Layer 9 of a small transformer language model trained on English Wikipedia (13 layers, counted from 0, width 128). Numbers have three digits each and are written without spaces.
A neuron's activation on a vector x is ReLU(weights . x), where the dot is the dot product.

Input weights of the MLP neurons that the questions are about. A number n stands for (n - 500) times 0.0017.
n7: 384459621464569487624519424379401631529503324329516585528556536542622431575534442577484549522630651395358441497705566622503510425267413387632503386433442388429424287544744761590445371394426559453564626510549383396409550286532539295525424639444750439322694478604458462663450370424358608448559447345579484552662444446400516379650705427589520550318568605291354527569612443562451353388426
n11: 446222497447463416402476407577531512381559557556395591539401322521184645623506634624588567491434531607306463618500586449416431497515698515497369384268474637560649362458584361597503528655621671506482421467356615595551494559452401472542313630624360545482582389578479494488291459429471563365423494491743683631497623464503457539509509494393391565388464536494503697412401551606358488503371
n12: 531506571516384576528423582645592396528494561445663470208662765667398554522497478478547491270718516374525566327381582463644482503407494394534378411423313551351611349497268481491288487475546387529509376610400473487573397525466655553540618556370576686553683353609503448413529452481620421387425530518531691547481399472551541512540448358515331611630577601494482500428551417466334700497757
n21: 433656328444533649461592451546605404328554430516433447434507438401484474471509552519668634391577615666416477458516560471430315708487593652471517516263245553613612497813645726432494546418561373307510349503433550555636708500414566549500437606539630590542356459488578554491628570603456424406320716412618331506429480567583507417522396361706477569391532525494497470494279407164383650556487
n68: 496344447493456724467766581427511741254546639634422434451654668475429643271597576368414315583444391714302682471645434683603667475572500514633333493362500583468500204409599231615803378610511475485461360511415409616446493331375529214419615464460489396356697425351402500427504478548368337504464469612540632428489551634452572684677374540539271541349471436579641430420518440421315507471426
n78: 701492358484571440492450575524536612594561323458407496454643484535137564319470535581570311444395619729282512264292561504500527598434414739566693492383224714508492617516651360457312360544659457299642644370363264520478577627628492480645693461019531364453561608475461473259244620488577458504674504652425365551280334473375461412592504365538644616588628198624443500542560377367694589468548
n117: 451452632369437507599419600613293645302606471474636452574550434412351350530635497503543398478601364553520493526612487480490448464487579582578537477510638305379403419317473376631635722490663493527377520287385494447574391420477490236526577484360609634500470626629417406335650658456558455447318560589454494503253457532416480606465730283461725376520533799366644338452553439346441419480652
n120: 358538438407447389440317710748425562303449452603337758541357408406351425504342479549287535480706355355622603354500752542522393324332524553657334517536640409549443356721379336430584615564350394486379472545616445440379493436680375542555568640347579626532518503461316759378580630579533483532741507445472455250461337428579472569548398359438418289428545294441435482592504655535460452389362
n127: 632646531396602371292634410590497572614509488673572635460400522478444345455354465544506484509546526452592481481548389535412431570453394427547448425615593503538661419453494276544522552542594618520238314478500534538512632403491574455327435462484401535465510525456615572301474328354748342420599537574407437576548650609402681727562555417432506539393755497626562812316435439693663456355372
n130: 554466456644603581407425662671607500362416566310396509460584600326522464516405478472516320488664393436465484475542382529591513414471286519595510531378628647465448559644428392475650647390535429552657529638509388420348709542412571349491529306484488465561451550477481585408616438415404666532548531609574478590401571672638542522472311467284653585461373384627459189614513736749421689370437
n138: 452318443523500369584506568629484450384559541494570590581575607418513438251503330484679526463550413468570341598461500398536434333653638481519418663474311398538220579668467487471449435454370310507742615321461512542231440350446604513488523506503419637634523696582329500512354372611263456490574438597481538526413387575734551553453603545475605507202424751500591441500432541410561544399513
n154: 414521418585466573681329437325475530366379515636436422282544450503577525634408565491250553610471422475466556604571524525414430335373500568454411445548467542411446497441352478599230573661479379624466620573518527444483568349347324600361567660387576444580414558551531442455613535332287649304544473431575653456376525445487469530494389416494323484576441248528676662398424560457370704326510
n158: 596344365583437290535466547462437482472506558613423509433538339330540316629452566528450453614436380418609692565497797698615691528444383406615580326468434530385722375536573453754644468421534431478583587635653354566363571576620598506631638503646485618422519435566535580368633570599614576553390392546661595390475352524394560549408591331411398548535463390373491551476637448550438638519487
n164: 430421500390391445527447626595305708567369477533437493225384578404450551585526439593550635535535581432443693680463396667658394372500777366457735609517461597440841479429425510500500757452473568493239437523424438449541584490500561719435459467176441456507604315568307732646531517445423309524520610461697536369473402536517605395411542534539373558514443339690536445607421531419551457517410
n181: 559516529520586661513552413716490532437580743571598535484490450539546544490456625520539586449588606616549580278510430595625646490438408437487304364585341509510557601337493670500256678487255503321471078645416362550343544513542350576471355340778526651484615529609424484475613493406435465321424475548444383487444540565497682548452522414368540268426516513549590564395704439589575597560707
n184: 260482447620417369604577457489870486360528676549401445392391716451380333270493543447447468360482637568710547532554507302621461411297380389564511525555432407546456390252649219422643566642525324496633457461453424751587500427740475464514504411547657244689725461529608482507563833504418462511558610455583525350425457549309378595447361407591646438642582556468493625628340625521490356427345
n197: 572280678526540367456528673463592479217539329511521595249518716525700493566528442547446576632411493453720544414605588525422536395417656301407493575474569653583467400557493504547558611515783613448489399330558127594507365364564493485556515504434624565348347543527238489458662326718379454536361374549456336438594818667548445390361507476429700378526655642557351296626533346410683504356616
n207: 633574544569520446407616432492491403404432627396553473402685449397683517590497449528506441390642543330606483547669612572454456638469339480439578486601432505311671376288529573369503781577672469393442575481426541587516741397625489506626434550452714458374462475454610611443351549271553618387591424533596503534514390459497461635577459440462532480483480508564500491519431523564473494577523
n213: 533272691416579649481548640447648401496310599438386351496481583537470686628590579330548541493558485477526458681260308752565637665381608507689396658469563464548599638280405281634530729473541237496335273588454544388228609348504356462489512467504690373381593728534368474478593343225644390417624464405534463395429692438435519610394609382156527508546712591519456742511458528690514482618589
n228: 626487388651575568625470510466462318301608556634497539454701531470308630524526715493594510561476520405346439407480640703555467483557394547597479530365641384573807534249524403487507356503577432300361650464548467359371660541394503541628700490401336527567303556537503669319350593425304622760652571487412556682470344632493389451629376500398737486462577362640395359445428540574589374476521
n231: 520463661664690521593524226311503608394647328317284262483486603348389479510565767571534716490676469541490576500705344558528419538534552343453325503370177549625583588669531330419456514226422476472564548346416281445376408385628344500393398595566470463333592369419524628464645612427450426572462510640497375476575607423423301537403540443560601584605619590283593514490483478527545534591542
n265: 635187546517316561490598550416517353423558572591608371497513523526487557557468600431546520376592503594550503457483490694391323533427421328681255581308483551586547302416449487576613480510395520493445553432506339600379376594602547400529337391584545355507442608354403657634528670619320435493543654519467490427553366734326527776415629648575358402155355746553523582430544622507472399527449
n275: 504473641321532573548625670604557520264535708274469558539553661449504383641664568244329452729923577624564786283556458464496433580409473420520586469385575485401431345479557448536644516488626552365191516586312585596478682496642407388380696381597621548603270245599408492742624296671537734636625458651580441388640456656516728637473527403512708500691318590192562569742496419393663437516619
n307: 434428256420550613412532441412651388430449365537644424472506482555480396597612439517416582452512550297506624595287653561628581383459685538677458414666497441465458602525363578619372434536532377470500668440494582591486452616416512535443479378491389468506317356423403526469485452479530534400491520537647512585512565471368620423632466318360461500577662571503352748376631637558486285470554
n363: 475472359452601354399581708453522663363426465433369622633478533369652350319617543326385522572485326471446442408673490564584475586557514400461485433348375448614639493549401304564823441621368287378320436518581517655634738646535482489367467654303293597572526472589265475517273526797279321377507628538623613327421464599662370447535521500402504331449614370276251618503675497453408387445404
n373: 507507687548286463312408500377515553295612518486418493577350598464472343598620464461443652314681896561521449472558625528070574518726676382447526468615481624407478482594471514546328357449443648588422397704405437493584619361450485536566397375555595539572444571326475542472478441559751560612493569283511195392669511409386511546384535607549643170408479507639521563458453487751353603376648
n379: 560796319541554445463431565608510483295457708497576367408312486606533480595751433533543739568507422432406497440628630570414649517467609416477404766469440381557551393454425597517510476350580396283437390799481575547516413490454602527428796433551651520426566460423618576513138589486360346422530532523446440308382625585352554382451435475487435678411477739650477579471609460564593510356420
n393: 375535586408418526500564503526260532344620248626736384478714484522468599520450510433652529621520539386413526519358406667417481565532506316478610697670507531474484387548447481529655609408324468580494551532381572403400554556465595471494510654733601548516653662595412462497379427592237528552487403620644698309477334611580630554532393488547609596332455427503475414300704431413743592589380
n413: 461699397478504615284678460526541461605440632574575739564264756450658515365486722292392609768493621277572778464464584554455761580486573293561399592612340434378308589447482442752340307356363321359468453365647606493483489669425493314663444514618525699543489568430299482448545563544296507628665357528621475376493482539507471493511514449454559407278457649399635552377559453428334436485347
n440: 446592650459515349416336533646408293453560653337443363384393866414468618562542816375576547559355485493345591557460525557552586504641552529522429763661500549547356578420456576511438482769425467504304374333524493627669785448471456518627511529412426417446590728656627653392301537274394521478580500479573500402496577344530420376472792588557596489585813394310387574629636573316441557533698
n484: 358572576391388590615435351299571399252489663320413261547676593671649504604546685536500504458375612441485485307286436365621355470559327448522349475614632433548545330492665430548743474646409470360543599655437772482369366601529519467511670236463612584566614504719556391489500300639627338481574504317768518533607600677387567341558604181413349349654548356387504519635519459655461540568397
n495: 457530315469490527277583286733500480473421576618563311706428270414556268456577557573587861687586602388701476450513604460579427429490455530563503461375514487407599645518486523503537332473553443352474380342468350510378274520570585399595593610681621353416573517534416513445524180380521431328432545252510421577453622556500621546431575475549548747390503497380339441471480256483411510507545

Each question shows a token from some text and the vector x that enters the MLP there. A number n stands for (n - 500) times 0.012.

" inter": 307610603376533714533538433411505578568553502312589688588342474490592569648377525403584460471348462446460416707499524556543462458416342546526671419456604452596293486342483479571444504392520660551598546476483395542488515630418701527457750546689397330498530374548659455330491490449622618299438552459545572526588566419635508424311440594673318650479382577531551406419550438349506547481310
Which neuron fires most, and how strongly? n7, at about 2

"at": 377553571410575604549488670481387536526436408414535670474383477549604543447514383353566340409540484523558576404525341550510626597688444475680448534486468458483318496351436580508646325306476575618547397577331557643382413539369592698464545563666616389503509446293402620334641644606713536363456493425381482676597494452599612293438455620670299389574321457607376578580492528500440582485510
The three highest activations, in order: n373, n68, n12

".\n": 472556572470411550488607561434483391447547528350577773586470448603514556560506402447548337429308538507602405732623436653546588467510338355495503504463511452497534534508441572339573539531548552532581533358338388439493456670413547557350682710576502369504517524524468566131561546574596543329481586604560403568683434447547488437264478758511414445521423575580450517470484537542505327471427
Which neuron fires most, and how strongly? n265, at about 2

"il": 401664580430456742599537476420313482479366584447537659612566608508640708510543364356511529301436490550597472544524389553559460612596376411678520372343576531529437523363379551478516367466457656620643422537323446512430430487353598578426559554651452450584620448433449554376468562465567446302436577425501414603495441476605427306493410795455499573475302567677462632532461463595462568668276
Which neuron lights up most? n68

"T": 505540573439681737502452496507581432672652593384589573636295477473544527499564372492627518506454472501646398487563542524553594666500345268513539640479590452409340651418357632446517551355548557392576506335298349416552394474518534570373656544650544352526385524372495531272558601655567598377512482530349389546567451459617385458542332695654357599613446541506498597449376375464528422496315
Which neuron lights up most? n495

"ather": 473520643462646583610529710413332332603364542391518688628444436523612636583397238456497315432559369465463471615448518553573544581585357550418505474562554433443328530434393497518461506476565646500559615357564545489430345565473563562475607719616453292587580530525534446256513619578638484250550550611469493600487503474563462389354461690703329412541399629514485315500487446515473599464396
The three highest activations, in order: n138, n117, n130

" C": 310583479273592818546426618526385508667580485316549665590379434579443640501443504594490349482412516488522450681528515552549600625536444415442477374464643410425330534408552569512723437475560553632571524419322526468636533529351553595405570567573514421456405505511572534302577482612625582268531607581391516569485478501738398406364319585593285520671356598453428457447446435471523380486429
The two highest activations, in order: n117, n21

" The": 395541504491517598528557524373398569552437592405653634728480436628531704610486388614569383481440373539497281634638550606487542600465390433525622513405645456458378550395513648579485546544480470349515595380328528605624488590378564572356528628550407449471411356377391507090528513600616476361510521604531516566484474461521524362293450643565389444513513471557490505569606506524545425538351
Which neuron lights up most? n363

" design": 439406618500569698539515587438403562588458606382561561658392438551613672540546364522519355520536533444409335676505476384525519528476390343450511420528586453578302571428491500546498483544526684577667736470375527435479477634547615495382676575644374379415578635459550389344614520519754509303447493545349541609670422455517465398289381693539236458583433469477475378486478433547571504481278
The three highest activations, in order: n484, n130, n7

"as": 419451648401733687482472524423377607634411461251522684641415380626533580609479483434478556493488430592452429581627372671555479774467451462666531486594541353480284519410317557536600553508528606595647449531290409649446465478389639681457558411545528423439568578478430440245440483501641503349418468595485329528556432473563480250483367526475490648692425435462430493579542563395486498518516
Which neuron lights up most? n213

" ar": 444476577495494660510491567461372509536565487513598644569441427467551644706416366520681404406395424521363541696549536607524464551441335633478565483516554403567331496207550566573516522498541536584578492449327432459510539523419708569365605659564502250680583391404757444251478455582528462316463525584457493490560560530757634344321473588565344434616411575463349594468500416422515569402355
Which neuron lights up most? n393

"6": 448445515483563615415519500414338427717497712425618764598503344607565744457421340496512572472363483364530499574473511693567505553430327411486460457607555382516236604453519516476446508361471591498630505350394358579616537391383595563388693559581435440532404509361672460321538674627561445398422550629433491557697414457598458361531409665579302375622461454518639588579490415434528492394478
Which neuron lights up most? n413

" there": 461578598542672615489487553448491420602412547492499695666283349596443558593507339516617303563383362518537252665541554610537621647373405550576463526482556445401429555502420670467449530602492612488437590381339364638479558594367455578333622739584323402447534357502458544275580567529680475412554605623513394501594429487500438350300367637567401460561372565513518474578506546473539520503421
Which neuron fires most, and how strongly? n11, at about 0.41

"ont": 291456495489599728625460430552557515498445590295592683474410468470597642570519351575500326375573319494550347660426494595482521616512422403507535474535550521467273471209359544422471540514572584463704467476389490432474383472461649603532678506726429470481563415395525513219607625624724501525472497522494418519641569432526426385319572651641430527654389442588498537452397559501403516635434
Which neuron fires most, and how strongly? n12, at about 1.9

" In": 296644511455459525441596654516305486525478518346563720525381418624394565630578407515618398456540412553638513679632583636592414514443419372568665454406690500477350392467569521613498488452541579355511511435316424603520580621464571501443611635645409439509489324485517552207535640505636545427462466434574403509594493393507630301330407695519509491613373501488436646516495455354481367643363
Which neuron lights up most? n275

"0": 501485495372528505407507531320484409769572683444559668683479407614460735367419501509589369506507507452559486432411441557548529571480414453582523542502626294468189509470634499447511486394513679597677582425417448415594490502403508662461651556585444238522314526404669604292520637607644387282493578562463580594587483457560563385452306581517335318528591432646457497520522392445521499546435
The two highest activations, in order: n78, n127

"u": 382616683193592579428585490422377633552497479435373557516327519544559478486425265541616450424327492503612511511489427389545582743624436449464524386594528567589376732407223413453559578497592634607498553344522534569532255565428688596552593493488464411514634493390533489421452494682555500356370525603660539651592503431613462290413484581422338540573503398556438455621519435313659492663430
The three highest activations, in order: n164, n197, n484

" the": 538535591476578605414534548466459612542473568353499654711470431604574641544443318536593381379410358490479355641514523452571555576429425387493634440399598451513328502304462695597569440428490461486540529384385552603686473496505556530441653642586399420528435378424417574099568471491601550235498535585537526595522493559487511319371482646544364424464551509525530605646555543545459477543361
Which neuron fires most, and how strongly? n363, at about 1.6

" le": 422641601307501648445437480450478381451486412324583674583406256458437604644509451385549296476342461623410430739550552611462474622451373586547596475426638530553375616392391699534548453507543565559598524438418585643382507486442497650448732551472566398651389481425490605325547517519563567265402486541592516465667426573591443389329541691574389514528393543530490500579420555491501481569222
Which neuron fires most, and how strongly? n21, at about 2

" dec": 384577620268538744462549541464445428465530444321567629555460437542580561615532530547500235517345274498449428693538576642569509471473311579575492494530521377633367635453406568434531482549452665546453420522184542431404589463513558481373682717581363373584442396388479599448513592613629599388401561568489538514644617459658589440352456608506234591564401455526359620481496447543472479619336
Which neuron fires most, and how strongly? n68, at about 1.9

" on": 470561649473487683424528525325501502450563499409485652612309345585535630660545375483633302387491364491554535726623588595544540520504406479465594449577596461445323501403476598523578464423557468459595513399377433573511483554589658453419640671595369492502468437455501513112637634432639670364346503557440583528630456397457452398284409588505450594570448469541484564536428503491473491548317
Which neuron lights up most? n158

"ribut": 433669617401493669472368502405405579455408532423582585641389498455584764483551577456463299348459522458504411661542528511575375569500456340471510527504611489485339477389224426482349446533557710456524643455457463434375466379523472542402503643651345450350553602556542479350439463594698702532434479448556492674678449384595474338373463598668307432707513610430506621508565643522406530615440
Which neuron lights up most? n440

",": 374570624489570633583504589389359470594450446404496654558484485632596712547406389463486259445507481569521505664586490569543770535403297364436539481552579504434394586504587540487483499474545568490683547440349435450570491475462566600429592685587363385651480535499495514146488591526649567257459520550567516587550576529408395436335454682525282475536433498505440511520405537502515356498312
The three highest activations, in order: n154, n7, n130

"im": 514442572341440663428359474543459613563554435394406564725465625567572502431635303443521507478650373491604431433561454474430614621435512437470578374543509456519386596298363709517409483233479507577502522491440485500559377483504569825445454455730465367609451475477596555545600635550613465366368472360360379636692652426524721340386425601560233334554367480667457637490573518459548601462479
Which neuron lights up most? n373

".": 478582547402490515566515571367494423479493514433519644526496447654562635629516432493521273440316500556594388616601539678486603448491235474492593502590517554443453581460474545443549482513468650492635545336401471417484531624454513548426608748572493341625485529562397536049591501483524588282515528619490392654594495489562444423313473642572366415621431545503472473546478499481508318527470
Which neuron fires most, and how strongly? n207, at about 1.8

"ial": 332498619448446597424515525384399491645383531339573619683390441528601622544587360453453365428400459442594249539512592377484473655395454423412489594421532411541312614486544693518570635333517581577624534484429465528551491399475480757561578523717386458507403648521583453257606588484536443393420452519471547613542662509713553357385299627613432474553459639593558513384559573460462537410236
The three highest activations, in order: n138, n21, n130

"aged": 428562541478408532460583677394462673403470528383407537640405421500540598619519450542452379433409575542564448520499496421523493570499229451516449478524534395547302691333491559529524453393554352634582629429330471529356527547550564579362748657739389376535477482449469477242700644467630617461368386703476568489602516443635509332383474591702405498616514484537347550544371535510619516582315
Which neuron fires most, and how strongly? n184, at about 2.6

"V": 592555630334472759529550393448458505659551581477585573642426408566566500517627402521470519389503449395689435538551448448689617668380408349547543539414506482406365671286331567412554536373562460441612484419375482263555360448539591503464733629648428470469412516421597560426587593665553563271493509506333519487517419462676431410447387774583314585606355481543485529511438449548451463536278
Which neuron fires most, and how strongly? n495, at about 3.2

"ing": 459566635461496566505480500395416514509499565394389540592336454511538628613543262465550352499421457503569424537624476526522547571423319426518493462521629462594284688429529686474462514352509555558660614310477502600511542626537636643561609577742434475481414428332557504116678515532554647350414502571563550510595376407585483383425451620636385427642488491442354587462524528496489442566271
The three highest activations, in order: n158, n307, n207

" with": 530589607537560624389513550443403501475541508433597648623434462557522723598536319515586463421432395547450449742566460476564563584438351489469576402530597394560323573339477543487612547530583483482536534328414389489441541611573530582421648718566376394624436376490547459169438708402638651260344425485469561585564539429451433376314390692547343515541438584485530506564506557472520454504392
Which neuron lights up most? n207

"er": 448429566466367753527498426371480479528455426608567548443307427630586649538475244575535441378385388470742459590561441676592619585539357451514591400482638438429469518325458655543523469365712629556647592471449480440441489538618653546471565581692391263501403485405648520190608566541567481507471425575406572559432357513712320351442348643565421523597459496499508443502534484534498484530414
The two highest activations, in order: n158, n207

"al": 343571494463638629512385571463411503549400440361557664555534449422542563487571373478676570399375372418523355584598513585671473766486490467562466469465557556525511586394536622478654533468613532474678402355449523384394483645461661696428739487544409333597534441357423500195602585467566471356313471475667301589607450479664422446534497602389368554598439461625468447539434448397484496663408
Which neuron lights up most? n21

"les": 575544580521602666454409511420317401614472615365576721549438508516513630569532433370452464548471341541454231591605509584573552551378398416541501485613691493572476628438429741443485501477539551482609634456299452426455391442468497746445482630661375451500464475296585507179517528600721561441429464583500492473495400533562391442437401748682467557533373487401417531480447461568539429591332
Which neuron fires most, and how strongly? n207, at about 0.85

"ah": 447450577546643739467374564517360532593505408513669622614467488377394700558508269524513488511474387387567475608584412592578551572500535422618532501569631455452512670248455560529432580492562521445620492462348450421363391587460575634344629646627402272648413499283494586313580515470444507364348545524573484689530423492704347316468348585529480540605496626595479477600333512367514339486519
Which neuron fires most, and how strongly? n228, at about 3.6

"ith": 404517648529580551527386634519373611572485504391586583580327406460535619633587262508531362397553386522531367618484366539555625684509376429489375424529517325351416584186588687465526566406509643577636489394464500514390398587574599588585636615625531281553433413472468617329469710475599581392319464590620523553605456634557541314451524613432486649606415518490400432453484427407357374670492
The three highest activations, in order: n117, n207, n7

" to": 395584629477434564348547673584500521566450449359461628605457485507440660621547319412609391377586349549572434581641530388738551534529448470478575409630608519495361503373327571548596510470496493411539503328360422516530506532585437736414591670557408380630531483498418493412521620637608514255519443607418559502746453467598435449329438656492453375494414552440512585498464617392525359560170
Which neuron fires most, and how strongly? n363, at about 4

" H": 405706483346671709408452621489287432529444558403595631563383445500445703554526545452549414536424414569459494678449455493609655640540474254488508422355632470524418743292437690531465442374593564488595574386324546515560464535310607613489675595568405441557426476540483613280538446544523515304473625566439584584611451483666335356411446647481357432576517519533399375562335495490549474507452
The three highest activations, in order: n228, n440, n413

" small": 434598643486535707488558361429519437579436536360401584748344402596516666586424203513639429382436489383398361691511492414526355628527505475505575423426643382578338560351567621478501400430540566507573508428457468725467501542457623437510712666766406428457534484499445462260546721514555517387473425602556491542562514549602567477346431574571322444431459524530520489646496504423542401483363
The three highest activations, in order: n11, n138, n21

"ays": 479504623595679600417649477264411431524498496538424663607336522515392623576441459484550476473460388542545327703588380687573588653497373417602529476483559377533416620401460604555497640545535583576622523376450450569323386536479582612390477662693219379434508450305484505268503524629658521370405560609488496570431434429556410402471332662653424469645437458532414576547462609575409481514358
The two highest activations, in order: n231, n11

"ut": 504696593540540592460345592351394597635600470345478520558513486510654415538532504531622478492483472548442343529524504408468461746484452548513525466320508497569365704462374445528606445346562694452573533267399463397377465480516478710461622619641507326521536469420323675218501680621570638331338485495452539517558410609657516354520331596459586719527358502570415565406454439458488503630417
The three highest activations, in order: n231, n78, n21